Layer 2 of a small transformer language model trained on English Wikipedia (11 layers, counted from 0, width 128).
A neuron's activation on a vector x is GELU(gate . x) times (in . x), where the dot is the dot product.

Input weights of the MLP neurons that the questions are about. A number n stands for (n - 500) times 0.0017.
n8 gate: 476,354,527,573,616,397,500,475,557,614,494,500,586,401,323,529,505,413,359,556,513,397,449,439,483,475,522,503,461,521,216,487,481,465,492,452,514,505,352,492,451,554,500,649,417,826,448,615,657,422,495,454,624,620,295,695,492,344,314,561,513,508,452,343,516,552,539,404,592,399,713,477,508,472,482,436,552,347,448,693,500,544,537,382,624,411,524,444,508,461,580,385,483,435,603,424,408,401,523,556,427,513,527,441,431,534,401,642,440,465,558,521,484,584,516,451,357,570,456,532,629,543,562,525,455,508,540,556
n67 gate: 492,427,369,456,546,582,636,299,561,424,449,483,608,605,476,594,570,407,435,581,606,662,572,481,447,564,539,556,460,458,573,401,464,552,441,571,514,658,591,430,540,369,619,588,650,605,580,520,429,461,385,456,748,624,315,530,557,642,520,494,475,481,478,564,462,517,534,456,495,623,379,508,415,471,293,443,506,483,577,505,362,441,633,486,567,373,517,585,541,487,536,289,273,414,688,560,579,605,434,378,610,474,411,397,553,529,409,519,517,556,542,460,418,497,467,409,597,327,497,426,358,574,654,508,582,437,451,709
n73 gate: 497,409,441,550,417,357,660,294,644,616,535,424,497,520,286,481,497,599,560,432,404,517,374,503,545,700,511,412,438,472,440,397,396,450,432,582,489,439,500,398,530,460,519,561,424,513,656,380,405,601,474,506,428,642,399,559,426,486,757,418,455,536,475,373,519,466,441,492,555,594,506,451,636,356,576,532,528,503,419,394,562,416,525,486,535,515,392,645,629,386,375,755,607,646,627,566,494,615,505,643,400,394,590,582,521,384,576,333,460,508,564,459,317,506,447,473,410,435,549,598,520,408,551,357,428,607,343,448
n135 gate: 503,388,618,446,550,459,543,497,526,366,423,483,608,594,503,506,584,568,486,542,377,532,628,712,615,536,491,402,464,637,622,486,400,460,381,438,590,413,473,658,727,555,480,494,530,764,450,625,285,457,509,566,289,743,364,625,402,531,463,497,658,430,338,512,618,373,585,562,414,514,560,591,492,549,458,354,500,540,333,519,500,423,383,492,482,426,520,679,553,451,542,491,458,474,197,436,491,529,633,469,610,449,569,511,587,596,492,412,621,440,423,503,514,405,511,485,536,408,459,466,466,659,488,549,641,489,486,642
n160 gate: 606,482,434,503,412,700,396,488,440,564,346,584,639,455,392,721,627,511,555,413,372,356,384,420,560,677,500,515,457,464,373,470,491,485,726,329,379,404,544,452,396,584,366,518,434,401,567,406,382,515,425,422,577,497,399,524,485,383,503,519,571,558,672,694,605,539,437,432,509,680,518,454,391,543,500,361,292,670,586,324,530,632,456,599,312,463,314,541,640,569,385,463,514,494,544,348,515,548,494,396,438,404,521,311,472,550,425,531,657,404,681,480,662,520,615,437,373,560,497,497,539,479,473,503,620,355,550,426
n179 gate: 332,602,494,258,478,645,437,436,408,479,438,544,405,475,245,494,325,512,540,513,383,595,519,447,577,750,526,599,336,409,558,444,434,413,482,580,532,636,430,471,576,278,318,397,476,584,607,539,534,503,615,667,558,241,393,306,537,568,389,425,406,451,541,487,352,545,624,625,568,653,378,482,373,512,500,837,497,314,579,311,591,470,482,352,507,572,452,591,457,709,572,704,459,601,596,497,404,481,464,506,401,369,604,452,500,477,457,576,554,579,479,476,528,463,341,463,595,659,405,610,440,550,713,500,484,518,491,480
n180 gate: 343,572,425,520,707,494,416,672,441,518,319,354,774,500,531,386,559,466,358,507,208,480,487,725,675,453,316,474,369,591,583,593,396,336,519,460,421,532,534,281,579,582,417,570,303,735,430,559,407,341,402,445,533,230,613,552,452,583,637,527,545,592,349,262,589,530,497,484,449,551,371,440,334,466,638,456,562,438,391,434,458,350,424,687,490,338,510,568,484,634,445,470,527,565,376,319,520,370,472,413,503,641,386,591,448,490,456,559,579,555,387,378,561,494,523,507,598,409,462,506,532,558,618,616,494,395,650,503
n187 gate: 560,588,442,616,414,457,558,279,263,515,497,506,648,458,463,336,562,577,528,446,642,673,362,407,442,446,415,438,375,613,362,635,503,362,607,317,609,338,342,542,647,415,516,507,647,611,553,572,574,552,448,662,679,449,531,494,551,570,357,547,506,421,397,490,399,516,342,474,260,404,583,509,401,640,594,529,248,561,351,469,468,398,519,500,405,389,354,535,219,488,596,641,431,468,535,532,533,403,741,500,304,540,623,526,233,500,463,559,428,432,577,500,388,529,484,435,453,451,625,471,597,542,438,395,487,703,538,694
n211 gate: 531,407,480,569,432,516,471,497,359,551,447,537,564,586,437,578,581,396,528,356,565,517,517,409,339,461,483,418,583,434,430,651,506,395,673,330,558,503,427,517,531,381,534,491,403,596,391,670,506,640,274,468,651,355,387,491,590,424,335,509,642,472,389,500,466,576,563,443,573,446,497,303,452,475,511,666,616,491,489,553,757,654,550,444,581,431,416,429,402,541,526,557,527,434,517,328,360,382,590,457,392,432,477,457,527,488,611,390,395,592,758,356,551,421,366,558,433,532,522,537,578,338,529,579,259,388,579,524
n213 gate: 534,529,632,709,460,447,628,432,626,459,503,742,506,605,631,392,639,480,364,290,314,500,637,607,515,418,597,533,379,386,539,639,485,243,449,448,301,437,621,562,599,394,594,410,402,487,470,458,433,375,409,450,470,561,617,369,537,520,556,594,558,411,549,625,597,494,453,408,480,402,277,432,506,528,404,288,411,462,673,554,474,539,483,517,469,461,503,523,503,346,396,622,527,567,440,503,524,369,403,383,512,610,576,655,672,423,517,452,432,482,415,348,520,463,541,342,605,453,387,538,570,581,621,515,500,533,629,518
n219 gate: 497,568,355,709,579,513,503,486,375,449,281,578,487,386,307,362,667,642,595,433,345,354,554,573,788,630,582,510,334,530,493,597,369,437,592,494,668,503,353,354,458,486,685,479,331,545,676,459,530,315,527,524,742,270,514,557,516,533,585,472,620,540,470,648,361,531,494,410,431,480,520,383,550,682,480,722,381,695,603,562,574,387,454,625,422,538,110,467,388,413,447,479,281,719,583,424,520,581,519,618,465,328,355,564,417,454,539,406,459,588,478,500,497,583,637,640,431,534,601,500,426,527,575,555,457,420,589,625
n244 gate: 437,523,435,412,453,518,394,822,503,536,367,506,359,420,540,619,451,595,635,402,566,617,548,500,483,520,487,582,537,503,765,538,564,497,331,594,582,484,668,270,425,435,409,431,404,511,209,539,561,542,480,332,490,490,602,369,702,544,335,407,567,522,634,449,355,330,629,538,412,529,375,382,402,640,394,365,523,619,420,434,490,655,305,447,530,426,701,388,585,605,567,413,581,548,449,241,350,593,408,551,561,597,645,351,497,415,531,587,347,374,462,618,421,415,350,617,359,481,463,474,706,452,494,523,506,396,487,517
n248 gate: 511,569,304,520,543,384,648,601,459,552,591,607,449,347,453,431,406,581,529,466,621,660,432,592,445,517,475,494,558,484,461,500,558,323,572,513,684,368,375,481,543,401,409,410,505,659,438,615,707,451,575,390,539,369,509,533,581,451,417,497,514,594,530,552,567,497,361,451,460,552,500,444,557,505,545,569,536,311,329,420,536,410,385,328,529,483,384,557,500,579,533,326,378,558,451,500,447,382,440,396,299,557,552,500,615,433,362,532,536,621,640,577,605,338,546,500,511,580,439,394,420,451,611,366,457,471,285,526
n254 gate: 557,441,457,516,434,406,414,406,531,460,475,485,545,592,465,512,398,702,631,471,401,463,573,503,464,404,423,410,353,424,668,406,711,257,613,431,494,542,568,559,550,614,524,569,506,394,478,684,363,534,590,619,443,558,714,512,611,641,435,636,494,599,403,391,464,553,438,518,449,500,646,645,419,541,453,563,509,420,714,453,500,468,461,458,416,541,469,454,419,526,294,663,648,396,446,506,584,570,503,405,666,468,454,500,389,600,532,626,596,638,460,580,539,725,363,630,625,648,574,792,763,406,543,441,606,491,371,389
n280 gate: 484,751,573,626,731,465,401,514,517,531,456,533,407,447,440,423,446,452,481,393,627,483,533,487,546,427,534,695,538,291,385,520,421,424,481,431,483,503,173,336,381,497,669,626,593,743,306,432,553,394,741,268,541,418,577,543,419,624,383,582,710,399,490,455,714,500,433,582,344,611,395,478,663,439,600,447,487,493,522,468,609,392,513,500,535,627,403,408,384,532,365,279,420,470,415,490,554,271,611,301,452,660,623,530,736,605,455,376,409,314,320,577,474,568,418,341,465,460,593,424,497,441,510,564,601,532,594,548
n8 in: 531,464,420,625,403,576,266,415,711,466,431,615,388,547,285,531,552,250,400,707,484,324,689,610,303,318,464,616,397,726,367,335,571,838,696,489,403,348,466,316,500,668,333,524,385,452,593,411,531,551,532,496,370,504,718,413,558,636,492,385,578,364,649,537,562,367,826,292,543,594,661,592,547,469,504,869,460,599,584,550,429,568,809,539,488,722,532,378,442,645,547,314,515,730,445,314,380,607,390,726,314,350,583,588,338,625,489,394,588,587,350,679,539,391,378,449,454,356,481,606,504,567,540,435,613,723,566,369
n67 in: 665,648,308,435,621,500,391,573,524,484,324,411,533,585,350,487,365,631,543,404,661,403,374,551,522,661,656,566,586,541,490,632,408,341,550,429,559,678,464,631,361,328,349,595,540,477,518,629,483,534,566,517,359,388,743,259,480,550,648,507,486,477,323,471,631,479,281,388,463,486,514,589,382,605,457,387,320,312,766,530,347,395,550,487,565,518,621,449,617,493,493,443,471,483,487,527,587,503,549,828,439,403,247,486,799,561,487,536,400,425,626,464,598,570,439,569,583,652,364,595,551,395,479,528,584,637,611,245
n73 in: 353,452,492,521,486,487,404,615,497,397,398,427,366,584,672,401,440,376,393,497,671,432,581,469,470,359,454,548,541,236,614,545,536,389,268,519,577,541,616,418,620,415,522,463,440,466,425,454,425,424,383,556,546,480,628,724,390,616,319,512,411,624,416,688,398,446,621,531,580,519,567,438,414,403,655,452,397,475,492,481,486,430,629,486,352,535,571,464,558,587,483,597,450,607,522,514,514,486,398,624,494,577,568,562,439,601,435,422,548,407,491,608,300,373,570,557,410,446,661,444,500,556,582,629,447,438,569,648
n135 in: 448,305,421,455,403,513,569,497,642,531,324,671,577,513,397,295,593,456,513,586,522,579,641,549,573,575,556,387,497,388,443,627,493,490,510,621,473,516,469,196,414,401,497,614,377,555,658,410,419,336,643,644,463,520,483,621,278,187,635,476,510,748,546,490,452,503,594,532,545,613,344,408,468,797,182,392,394,484,484,541,461,405,494,471,455,490,500,399,577,449,344,363,454,632,503,725,457,612,475,539,596,661,434,427,481,542,497,481,649,438,518,380,335,300,373,409,637,533,538,418,444,461,490,433,435,375,603,531
n160 in: 525,374,432,422,727,389,416,484,432,452,659,387,722,359,402,644,549,460,459,510,617,558,506,567,476,493,656,376,658,545,552,404,622,513,537,361,543,295,572,678,481,552,405,648,475,364,457,428,548,705,448,574,351,701,469,580,412,383,574,637,567,607,593,490,484,683,349,551,270,595,430,425,554,537,475,474,291,362,556,556,465,423,268,503,605,453,626,506,531,584,408,617,425,539,411,601,376,539,620,519,564,527,526,794,500,605,562,540,656,474,399,432,510,680,280,579,422,461,509,567,519,337,669,562,424,307,528,547
n179 in: 588,535,400,504,678,451,521,413,387,542,472,359,463,630,392,563,417,229,443,411,490,500,306,486,554,604,361,292,493,476,333,344,558,425,483,406,423,772,286,483,583,583,463,609,470,481,539,409,313,224,486,507,655,548,496,384,540,597,528,596,585,517,279,303,456,431,729,466,543,510,388,586,480,556,576,722,549,466,608,450,401,431,423,423,662,660,676,442,523,395,395,447,656,390,668,694,566,397,640,517,682,497,538,634,721,381,523,510,656,527,697,292,409,567,374,566,404,593,351,449,558,622,283,455,547,585,513,369
n180 in: 371,469,487,495,540,507,361,637,487,576,372,538,544,566,570,426,556,585,446,616,468,482,538,558,583,471,370,508,493,644,549,530,470,482,583,369,510,406,449,426,608,503,510,495,432,596,402,593,447,394,441,465,560,377,495,430,480,510,520,390,673,527,342,370,530,349,536,462,460,473,402,524,435,476,767,428,554,553,379,444,492,410,443,651,468,448,561,543,483,473,492,421,455,543,463,307,561,305,461,434,511,596,417,556,495,444,341,595,474,467,382,351,542,334,558,532,522,536,625,548,503,367,574,552,448,315,574,495
n187 in: 525,582,593,586,426,554,508,217,565,413,700,463,443,598,543,459,466,492,394,518,544,630,430,547,583,471,381,409,419,556,386,622,433,347,633,336,549,420,342,574,503,475,643,437,419,509,540,437,508,478,480,660,561,469,438,503,610,459,480,611,658,539,494,568,483,543,441,467,302,586,494,481,497,516,481,535,272,691,583,546,358,341,514,497,485,561,621,617,330,362,564,523,508,579,577,500,457,430,671,492,427,489,604,542,375,459,470,325,506,435,555,492,575,461,403,667,522,593,655,425,649,740,542,443,544,543,494,546
n211 in: 674,411,526,605,543,408,434,541,637,410,584,507,425,533,511,514,261,588,661,643,431,444,724,442,399,469,537,552,429,334,669,420,618,668,389,604,526,478,676,381,582,422,489,511,578,594,655,429,793,533,384,548,648,504,523,559,366,601,467,343,562,648,474,442,489,616,376,547,421,635,489,653,493,475,318,437,549,445,585,546,368,450,446,590,620,519,340,603,453,326,427,635,473,371,580,590,552,651,493,467,716,503,478,726,205,589,443,606,526,581,524,827,729,431,518,673,511,749,614,489,648,379,273,425,965,546,442,290
n213 in: 664,521,479,598,615,500,561,431,656,451,539,500,403,480,299,551,544,492,318,302,494,329,544,619,469,585,423,411,432,576,607,454,389,433,398,503,577,615,627,423,576,379,406,515,596,493,503,565,503,660,473,471,521,587,438,837,577,612,550,570,535,523,622,439,574,402,402,451,491,538,329,475,428,463,429,547,390,459,478,642,261,570,520,531,472,327,471,480,483,494,520,570,459,556,583,408,367,371,288,310,537,522,456,491,561,648,435,637,538,412,636,523,581,454,404,366,404,474,452,692,506,523,577,622,598,302,486,391
n219 in: 464,345,627,489,382,305,607,466,584,371,287,660,575,231,427,445,598,420,228,598,464,611,517,437,574,517,534,571,445,600,436,477,397,404,396,396,544,533,404,342,487,433,435,466,497,322,305,368,520,503,399,437,620,424,394,470,539,261,567,531,259,677,579,612,392,470,660,391,493,589,424,439,533,558,568,318,561,497,442,445,500,673,533,360,682,434,450,583,581,445,424,503,413,527,605,451,747,363,621,560,451,487,633,443,468,613,304,618,588,420,345,339,612,677,725,486,613,413,326,414,330,401,594,388,592,392,503,569
n244 in: 345,626,372,365,638,390,503,610,447,438,602,497,312,441,534,605,291,478,545,603,683,556,608,295,444,384,523,673,620,398,757,484,533,510,414,528,604,571,608,388,627,391,612,345,434,562,399,406,497,624,527,592,419,438,597,441,638,445,573,473,695,558,480,452,564,587,535,627,648,361,432,446,322,664,430,526,450,559,487,481,761,535,340,455,424,428,672,438,394,592,516,391,671,566,335,336,450,553,494,592,493,385,677,434,547,424,500,500,537,579,276,598,367,275,402,608,433,407,446,650,447,588,480,436,684,269,523,395
n248 in: 443,500,324,467,546,383,656,636,464,525,601,569,440,360,593,407,545,538,567,447,467,583,409,502,507,519,437,459,479,384,505,553,502,390,468,475,609,483,472,444,543,388,456,436,517,683,366,491,617,456,536,451,514,412,613,580,450,539,415,436,434,454,498,526,598,543,468,544,502,487,432,502,528,423,420,523,464,402,504,569,527,547,461,391,505,410,321,648,559,453,482,431,455,578,480,496,421,442,364,389,454,536,516,549,504,437,487,502,594,553,524,491,620,347,529,509,472,567,476,396,498,317,599,437,421,451,387,484
n254 in: 506,612,520,360,486,552,540,376,574,412,535,546,533,625,451,312,399,592,423,479,489,480,579,542,401,384,477,512,610,440,439,627,611,562,585,596,639,369,630,531,431,397,592,349,421,484,410,561,466,401,420,472,468,559,644,446,467,497,591,647,404,394,396,708,305,535,505,542,531,399,477,654,335,519,379,545,345,483,505,583,562,421,650,550,497,518,414,545,400,361,323,491,566,469,573,322,382,619,432,361,414,669,580,509,260,551,549,353,526,526,546,448,506,383,494,443,357,471,437,562,574,506,300,483,584,468,467,664
n280 in: 523,387,281,378,690,578,735,427,568,490,581,432,579,388,370,394,355,497,603,429,410,538,598,409,504,489,596,593,385,330,683,615,340,669,325,580,635,557,305,435,612,425,453,531,661,587,514,628,520,527,528,602,497,527,612,449,430,517,387,493,456,550,480,532,687,293,484,621,557,419,503,385,678,372,602,558,476,517,451,695,378,324,623,437,479,535,507,514,261,398,328,418,566,462,791,350,469,503,529,350,624,571,558,503,733,471,323,222,493,544,316,316,456,470,264,601,424,449,451,459,442,368,534,555,651,536,583,581

Each question shows a token from some text and the vector x that enters the MLP there. A number n stands for (n - 500) times 0.012.

" Davies": 637,584,453,505,359,471,666,401,512,632,693,574,528,367,387,467,376,584,531,488,734,582,607,524,381,534,368,430,540,474,522,549,537,515,563,540,546,524,339,556,561,577,655,416,557,921,452,568,548,581,534,531,644,393,367,407,464,529,427,463,409,452,433,463,509,522,418,531,579,552,526,508,425,569,391,337,563,553,582,437,530,642,370,453,384,526,500,583,557,578,496,481,595,571,493,421,578,428,526,578,647,548,432,639,513,503,530,588,600,504,519,437,393,538,366,568,421,539,486,471,449,453,499,620,583,618,403,495
The neuron with the highest activation: n248

" He": 484,662,325,509,356,457,482,427,504,497,547,647,512,607,492,456,493,490,501,561,453,471,258,468,385,479,268,532,515,450,404,545,494,617,461,536,272,377,383,768,503,456,538,514,445,675,681,587,469,565,410,635,423,504,360,579,521,545,344,469,422,536,294,377,490,438,475,489,663,525,584,543,495,505,501,518,483,454,533,499,408,443,571,604,508,451,572,540,461,430,414,368,476,586,473,428,508,560,493,396,612,527,538,521,546,627,361,442,406,451,439,402,410,438,482,564,436,530,379,287,421,418,473,563,662,645,478,287
The three highest activations, in order: n8, n187, n67

" on": 462,567,394,476,247,539,443,509,500,446,503,514,421,571,421,547,508,527,561,561,536,625,435,457,546,432,537,563,545,449,646,508,410,301,427,430,494,493,284,520,677,598,448,540,600,585,570,447,461,360,452,526,558,506,463,476,376,638,556,386,444,700,489,616,551,434,533,567,496,505,553,475,475,352,463,562,395,614,456,438,447,712,555,441,333,454,506,471,632,515,529,628,356,461,503,545,546,579,433,462,419,427,417,584,532,580,537,442,547,522,289,724,586,483,631,602,563,476,535,464,534,407,620,713,810,539,597,527
Which neuron fires most, and how strongly? n219, at about 3.7

"B": 705,579,476,320,328,496,569,338,541,481,621,568,430,556,404,409,513,609,536,551,705,561,489,525,526,397,452,382,472,576,347,413,467,427,411,492,576,438,443,459,505,474,554,510,389,719,403,511,387,450,509,577,445,560,445,528,692,425,385,366,565,574,319,535,547,388,561,584,571,488,429,638,508,448,348,478,566,456,531,546,528,591,496,563,546,517,545,479,434,459,449,409,480,573,457,553,643,616,537,518,475,377,592,326,393,656,509,542,651,582,572,512,517,534,548,508,531,475,530,561,600,567,576,717,652,347,562,609
The three highest activations, in order: n135, n254, n187

" ": 516,540,438,491,472,431,447,435,461,545,379,512,517,640,369,390,397,423,516,457,514,374,389,397,518,372,529,571,418,675,501,463,617,491,487,439,319,482,454,546,545,416,575,362,433,929,611,506,367,555,579,479,369,619,406,428,587,434,485,440,463,396,477,745,404,312,375,459,494,507,380,468,444,501,544,566,425,499,541,453,530,576,542,629,480,589,605,525,513,427,442,591,487,457,521,527,488,523,489,343,755,378,447,442,456,598,483,480,469,536,498,606,678,467,342,630,545,411,548,446,485,449,642,576,569,343,498,489
The neuron with the highest activation: n254

"T": 549,560,401,344,357,463,517,294,459,596,638,554,348,626,580,431,480,468,572,653,539,389,378,645,505,323,549,369,547,491,406,443,434,417,500,474,591,527,512,582,489,487,557,455,450,707,449,546,575,524,494,495,508,473,532,571,681,540,395,353,401,569,527,429,530,319,498,561,431,514,393,499,616,470,297,431,634,382,568,552,463,580,526,572,544,568,463,499,454,433,454,525,493,485,526,588,533,714,542,579,483,457,654,363,534,746,509,478,660,435,496,438,376,361,516,626,480,389,516,580,468,579,730,658,625,356,514,497
The neuron with the highest activation: n135

"Professional": 481,538,538,383,379,515,647,566,406,531,499,664,452,628,547,406,536,438,449,481,526,287,746,578,533,537,421,317,607,487,404,461,463,510,496,477,649,535,425,750,532,559,629,593,570,389,459,486,463,458,542,563,522,538,478,544,359,518,479,536,418,352,555,501,414,533,444,604,459,453,482,509,365,580,431,404,448,320,489,454,408,693,676,446,448,587,560,568,506,438,398,386,490,577,505,498,492,466,438,461,580,437,416,377,591,406,531,389,513,534,371,398,593,438,434,343,553,507,615,358,516,616,428,694,752,407,427,345
Which two neurons fire most, strongest first? n135, n213

"\n": 520,742,497,578,535,424,380,383,611,524,426,522,384,565,550,491,363,537,497,604,477,436,321,474,565,410,480,474,428,514,335,564,400,460,551,398,470,493,395,433,560,437,539,589,439,699,557,557,411,549,478,487,337,595,509,547,340,573,498,409,431,559,531,616,404,399,579,577,639,480,375,564,482,549,566,388,350,531,468,561,404,550,433,284,505,572,387,412,522,584,482,521,459,488,490,658,542,476,526,334,660,391,312,501,431,595,410,545,498,572,375,548,546,482,505,613,283,548,396,449,607,458,511,656,739,600,454,541
The neuron with the highest activation: n280

"avi": 623,384,495,347,512,530,420,432,590,634,537,488,564,490,544,554,613,545,433,617,386,251,437,458,464,499,481,259,529,378,475,536,477,440,479,384,498,643,611,336,618,476,419,644,476,727,617,589,572,465,433,544,353,570,381,530,524,637,383,517,571,484,446,412,504,519,664,405,572,549,454,474,399,555,478,381,368,477,571,445,509,722,587,537,544,502,717,544,399,546,651,415,524,617,544,532,675,477,499,412,485,544,580,513,486,455,564,422,436,486,369,508,606,502,433,441,557,570,409,567,558,520,595,624,582,520,550,498
The three highest activations, in order: n8, n213, n180

" At": 433,710,461,505,310,523,465,398,437,437,532,572,305,514,479,363,487,590,491,588,384,547,431,431,242,422,560,513,514,542,417,493,466,298,451,642,578,461,462,534,586,418,652,575,427,556,604,471,469,513,501,486,360,525,380,662,430,549,481,388,537,544,446,525,521,419,398,524,601,577,448,525,409,388,463,533,539,558,569,421,465,578,525,655,474,518,551,579,514,520,531,552,447,563,467,486,575,594,498,398,396,394,360,575,614,395,613,502,656,420,600,462,325,332,593,611,365,571,455,350,459,496,474,582,666,404,528,394
Which neuron fires most, and how strongly? n73, at about 8

" Re": 464,551,219,445,426,465,551,382,482,476,442,525,593,613,732,372,541,581,463,426,448,518,419,481,275,325,389,420,558,460,481,433,471,555,548,480,416,422,519,642,447,453,607,561,473,780,475,471,442,447,406,463,486,565,557,508,613,481,398,360,325,498,411,461,442,479,520,487,523,613,650,473,392,578,376,558,480,485,575,496,431,623,435,469,507,576,457,512,419,385,437,730,490,591,527,459,598,520,537,434,538,396,589,500,361,530,507,466,692,628,551,480,613,529,309,592,384,529,383,538,543,431,535,469,481,320,501,434
The neuron with the highest activation: n254

"et": 542,593,512,547,456,429,440,395,570,542,720,424,519,699,446,377,615,468,428,412,419,580,598,576,462,478,576,365,560,412,566,637,685,458,523,470,604,599,449,349,593,452,348,363,427,721,532,455,531,490,350,621,595,404,408,267,560,593,512,393,405,524,419,568,514,441,616,456,524,507,589,472,492,461,481,318,546,683,466,505,477,595,532,593,489,396,548,395,568,484,468,486,472,424,415,459,604,436,510,577,468,475,442,591,522,515,633,553,483,441,500,320,484,492,566,543,359,444,396,623,572,388,595,622,507,436,520,593
The neuron with the highest activation: n180

" In": 452,612,446,405,371,431,532,377,425,469,483,639,370,679,478,399,465,632,418,527,471,422,467,447,306,481,439,551,478,650,517,425,423,301,455,459,520,446,412,528,611,485,573,519,452,757,536,510,419,486,358,475,372,510,483,544,520,496,318,303,541,495,418,594,501,465,578,385,408,596,564,714,400,589,473,545,525,516,511,421,476,590,503,559,517,339,554,517,561,523,516,549,454,577,474,450,584,565,541,454,429,467,393,433,671,645,616,517,513,525,626,434,404,471,458,572,424,516,484,329,501,445,410,614,658,391,466,340
The neuron with the highest activation: n67

" Division": 612,502,564,486,252,366,560,405,554,578,518,681,599,608,638,464,427,440,553,505,539,284,590,517,443,517,393,371,484,350,520,458,491,402,603,519,581,476,359,582,518,465,467,563,537,709,231,579,419,438,534,578,592,384,366,391,468,534,521,576,472,454,589,403,596,436,569,550,585,430,444,515,480,626,506,410,593,550,529,579,487,547,547,530,494,542,579,550,438,544,424,478,460,623,392,352,656,427,430,512,567,490,458,650,387,415,497,519,452,518,443,603,647,420,386,586,554,471,543,466,675,610,649,548,519,365,489,574
Which neuron fires most, and how strongly? n180, at about 11

"rac": 571,493,590,336,438,545,583,553,510,484,547,540,503,533,558,433,594,506,419,697,462,440,396,539,345,409,610,258,482,385,560,630,473,512,345,479,599,593,589,340,525,478,552,488,592,465,640,531,602,371,540,599,680,463,444,482,518,571,510,579,573,430,557,541,555,523,522,632,422,495,598,524,534,422,363,344,392,352,513,497,412,776,458,378,563,635,488,364,411,558,470,427,506,523,606,455,515,666,581,449,529,559,443,535,626,403,521,423,540,451,433,483,436,547,335,551,588,469,554,438,581,583,594,437,703,580,578,381
The three highest activations, in order: n280, n67, n244

"Dur": 452,608,517,613,325,388,633,539,587,582,682,611,533,482,536,495,497,554,452,694,443,411,515,447,304,358,548,534,560,546,391,480,374,375,485,547,634,546,483,498,608,455,628,658,434,580,520,524,549,448,436,567,402,476,468,619,464,400,388,307,410,534,452,498,550,486,528,452,620,507,372,562,519,456,530,497,605,452,520,416,403,598,437,580,440,484,530,509,573,651,498,446,524,563,539,485,664,629,578,332,435,503,483,522,715,412,507,470,588,352,417,531,414,469,553,521,390,566,432,193,362,404,424,477,595,446,533,480
The three highest activations, in order: n248, n280, n135

" down": 471,638,358,720,333,572,538,447,463,653,406,567,427,322,410,449,549,567,544,410,602,475,256,495,377,316,613,423,558,491,498,391,587,369,425,539,500,592,380,264,480,559,496,515,457,632,381,395,431,423,419,471,611,467,405,487,483,562,602,350,585,644,549,608,409,381,548,519,482,577,685,589,372,441,536,604,584,447,563,426,448,608,562,526,467,360,614,552,456,559,423,695,479,527,523,692,420,577,613,468,573,518,542,577,563,535,521,517,635,413,388,531,524,498,458,500,442,591,495,510,411,368,407,575,424,482,524,486
The three highest activations, in order: n73, n179, n219

" would": 464,646,533,592,488,530,526,477,614,538,568,560,408,410,381,507,366,563,403,645,557,411,510,522,468,338,295,512,487,389,539,466,561,517,560,515,548,527,248,678,624,488,468,652,606,694,527,544,552,320,496,517,398,495,341,600,557,580,506,454,385,470,322,345,401,469,679,523,517,444,494,431,519,523,417,598,513,493,515,444,567,551,644,609,190,473,673,530,539,522,384,601,498,594,432,516,605,553,440,485,632,517,346,583,645,411,525,577,572,320,358,524,480,514,464,519,444,509,460,685,618,495,583,529,440,516,570,610
Which two neurons fire most, strongest first? n179, n8

"ative": 517,670,475,481,459,527,448,481,393,422,553,510,462,527,497,507,523,416,486,448,546,441,438,624,617,527,428,364,588,308,447,488,338,474,542,475,769,534,214,497,524,464,523,428,567,469,587,385,482,479,507,504,695,434,404,382,499,622,517,463,594,512,531,494,377,541,503,471,554,412,466,371,472,505,552,407,531,522,596,343,429,723,504,494,487,241,585,358,420,404,589,533,454,567,492,442,601,640,446,446,495,486,572,536,658,521,513,518,575,280,288,442,595,540,551,491,433,595,528,513,431,471,429,458,664,376,461,461
Which two neurons fire most, strongest first? n219, n179

" with": 472,718,540,540,440,585,452,400,570,515,526,569,398,455,388,447,509,666,585,815,434,487,407,316,517,426,444,511,510,586,440,566,469,471,562,416,406,400,365,578,467,564,488,561,619,619,491,377,425,390,433,495,629,550,455,481,413,657,522,507,324,533,500,483,561,474,458,594,284,473,452,518,513,586,552,595,463,412,650,435,415,609,541,553,442,443,529,632,438,462,428,619,406,551,409,524,648,477,465,341,482,469,392,521,423,573,479,519,548,381,366,529,471,483,552,590,471,531,476,416,423,310,537,525,770,498,622,370
The three highest activations, in order: n187, n219, n180

" issued": 449,560,284,612,424,498,627,278,564,404,616,673,408,513,480,522,527,639,466,457,506,417,567,414,541,470,606,404,540,357,596,672,388,457,521,519,657,436,389,451,661,523,516,635,435,724,567,496,511,347,444,508,442,498,349,612,312,524,543,386,386,545,476,522,440,486,494,546,483,587,440,436,530,584,449,515,566,564,520,338,544,550,452,675,335,443,466,543,404,445,430,597,397,419,550,513,456,408,584,580,400,441,442,594,561,349,479,575,553,356,280,439,495,582,320,567,493,487,498,458,510,466,594,470,505,522,510,427
The neuron with the highest activation: n280

" she": 453,629,216,476,441,451,462,392,523,516,646,380,507,498,529,458,596,560,508,532,518,482,453,541,507,492,343,451,497,439,359,616,523,694,529,499,282,356,265,589,573,414,542,424,476,559,563,406,652,460,446,506,473,484,407,474,508,553,447,370,349,719,496,341,455,504,524,503,677,509,520,458,571,488,377,580,558,578,536,443,472,589,553,533,465,586,628,627,464,509,443,579,464,613,497,527,647,535,500,449,550,556,490,750,521,535,457,386,299,472,356,381,457,450,499,546,543,590,510,302,313,366,492,627,520,556,452,510
The neuron with the highest activation: n280

"==": 489,529,490,542,251,406,418,534,524,440,576,586,394,639,553,509,364,352,467,524,572,262,332,520,580,448,612,491,457,505,459,584,419,441,513,429,445,467,242,494,450,454,611,636,505,505,594,589,536,464,450,502,423,579,466,660,371,517,439,440,470,583,479,520,469,467,406,605,517,424,494,586,369,492,354,348,374,505,446,418,366,591,503,485,542,406,581,538,435,481,387,638,518,490,395,536,437,566,511,425,494,408,416,472,438,436,446,353,609,422,355,589,618,530,499,541,419,612,464,390,490,454,379,636,774,424,569,683
Which two neurons fire most, strongest first? n135, n187

" Para": 497,593,516,489,338,682,596,370,594,572,467,467,602,431,570,517,649,581,365,450,458,322,450,484,415,445,552,409,473,468,574,442,515,572,539,497,676,415,491,710,523,650,454,658,414,858,431,548,623,508,532,463,468,546,536,472,601,423,382,240,321,608,500,488,432,505,460,468,437,605,538,536,517,567,454,481,502,558,627,472,454,659,442,469,462,563,436,454,528,535,678,501,518,530,464,358,550,572,419,381,515,445,569,479,651,493,616,434,568,553,519,530,398,377,428,664,496,515,514,460,562,442,564,605,442,455,513,493
Which neuron fires most, and how strongly? n8, at about 3.6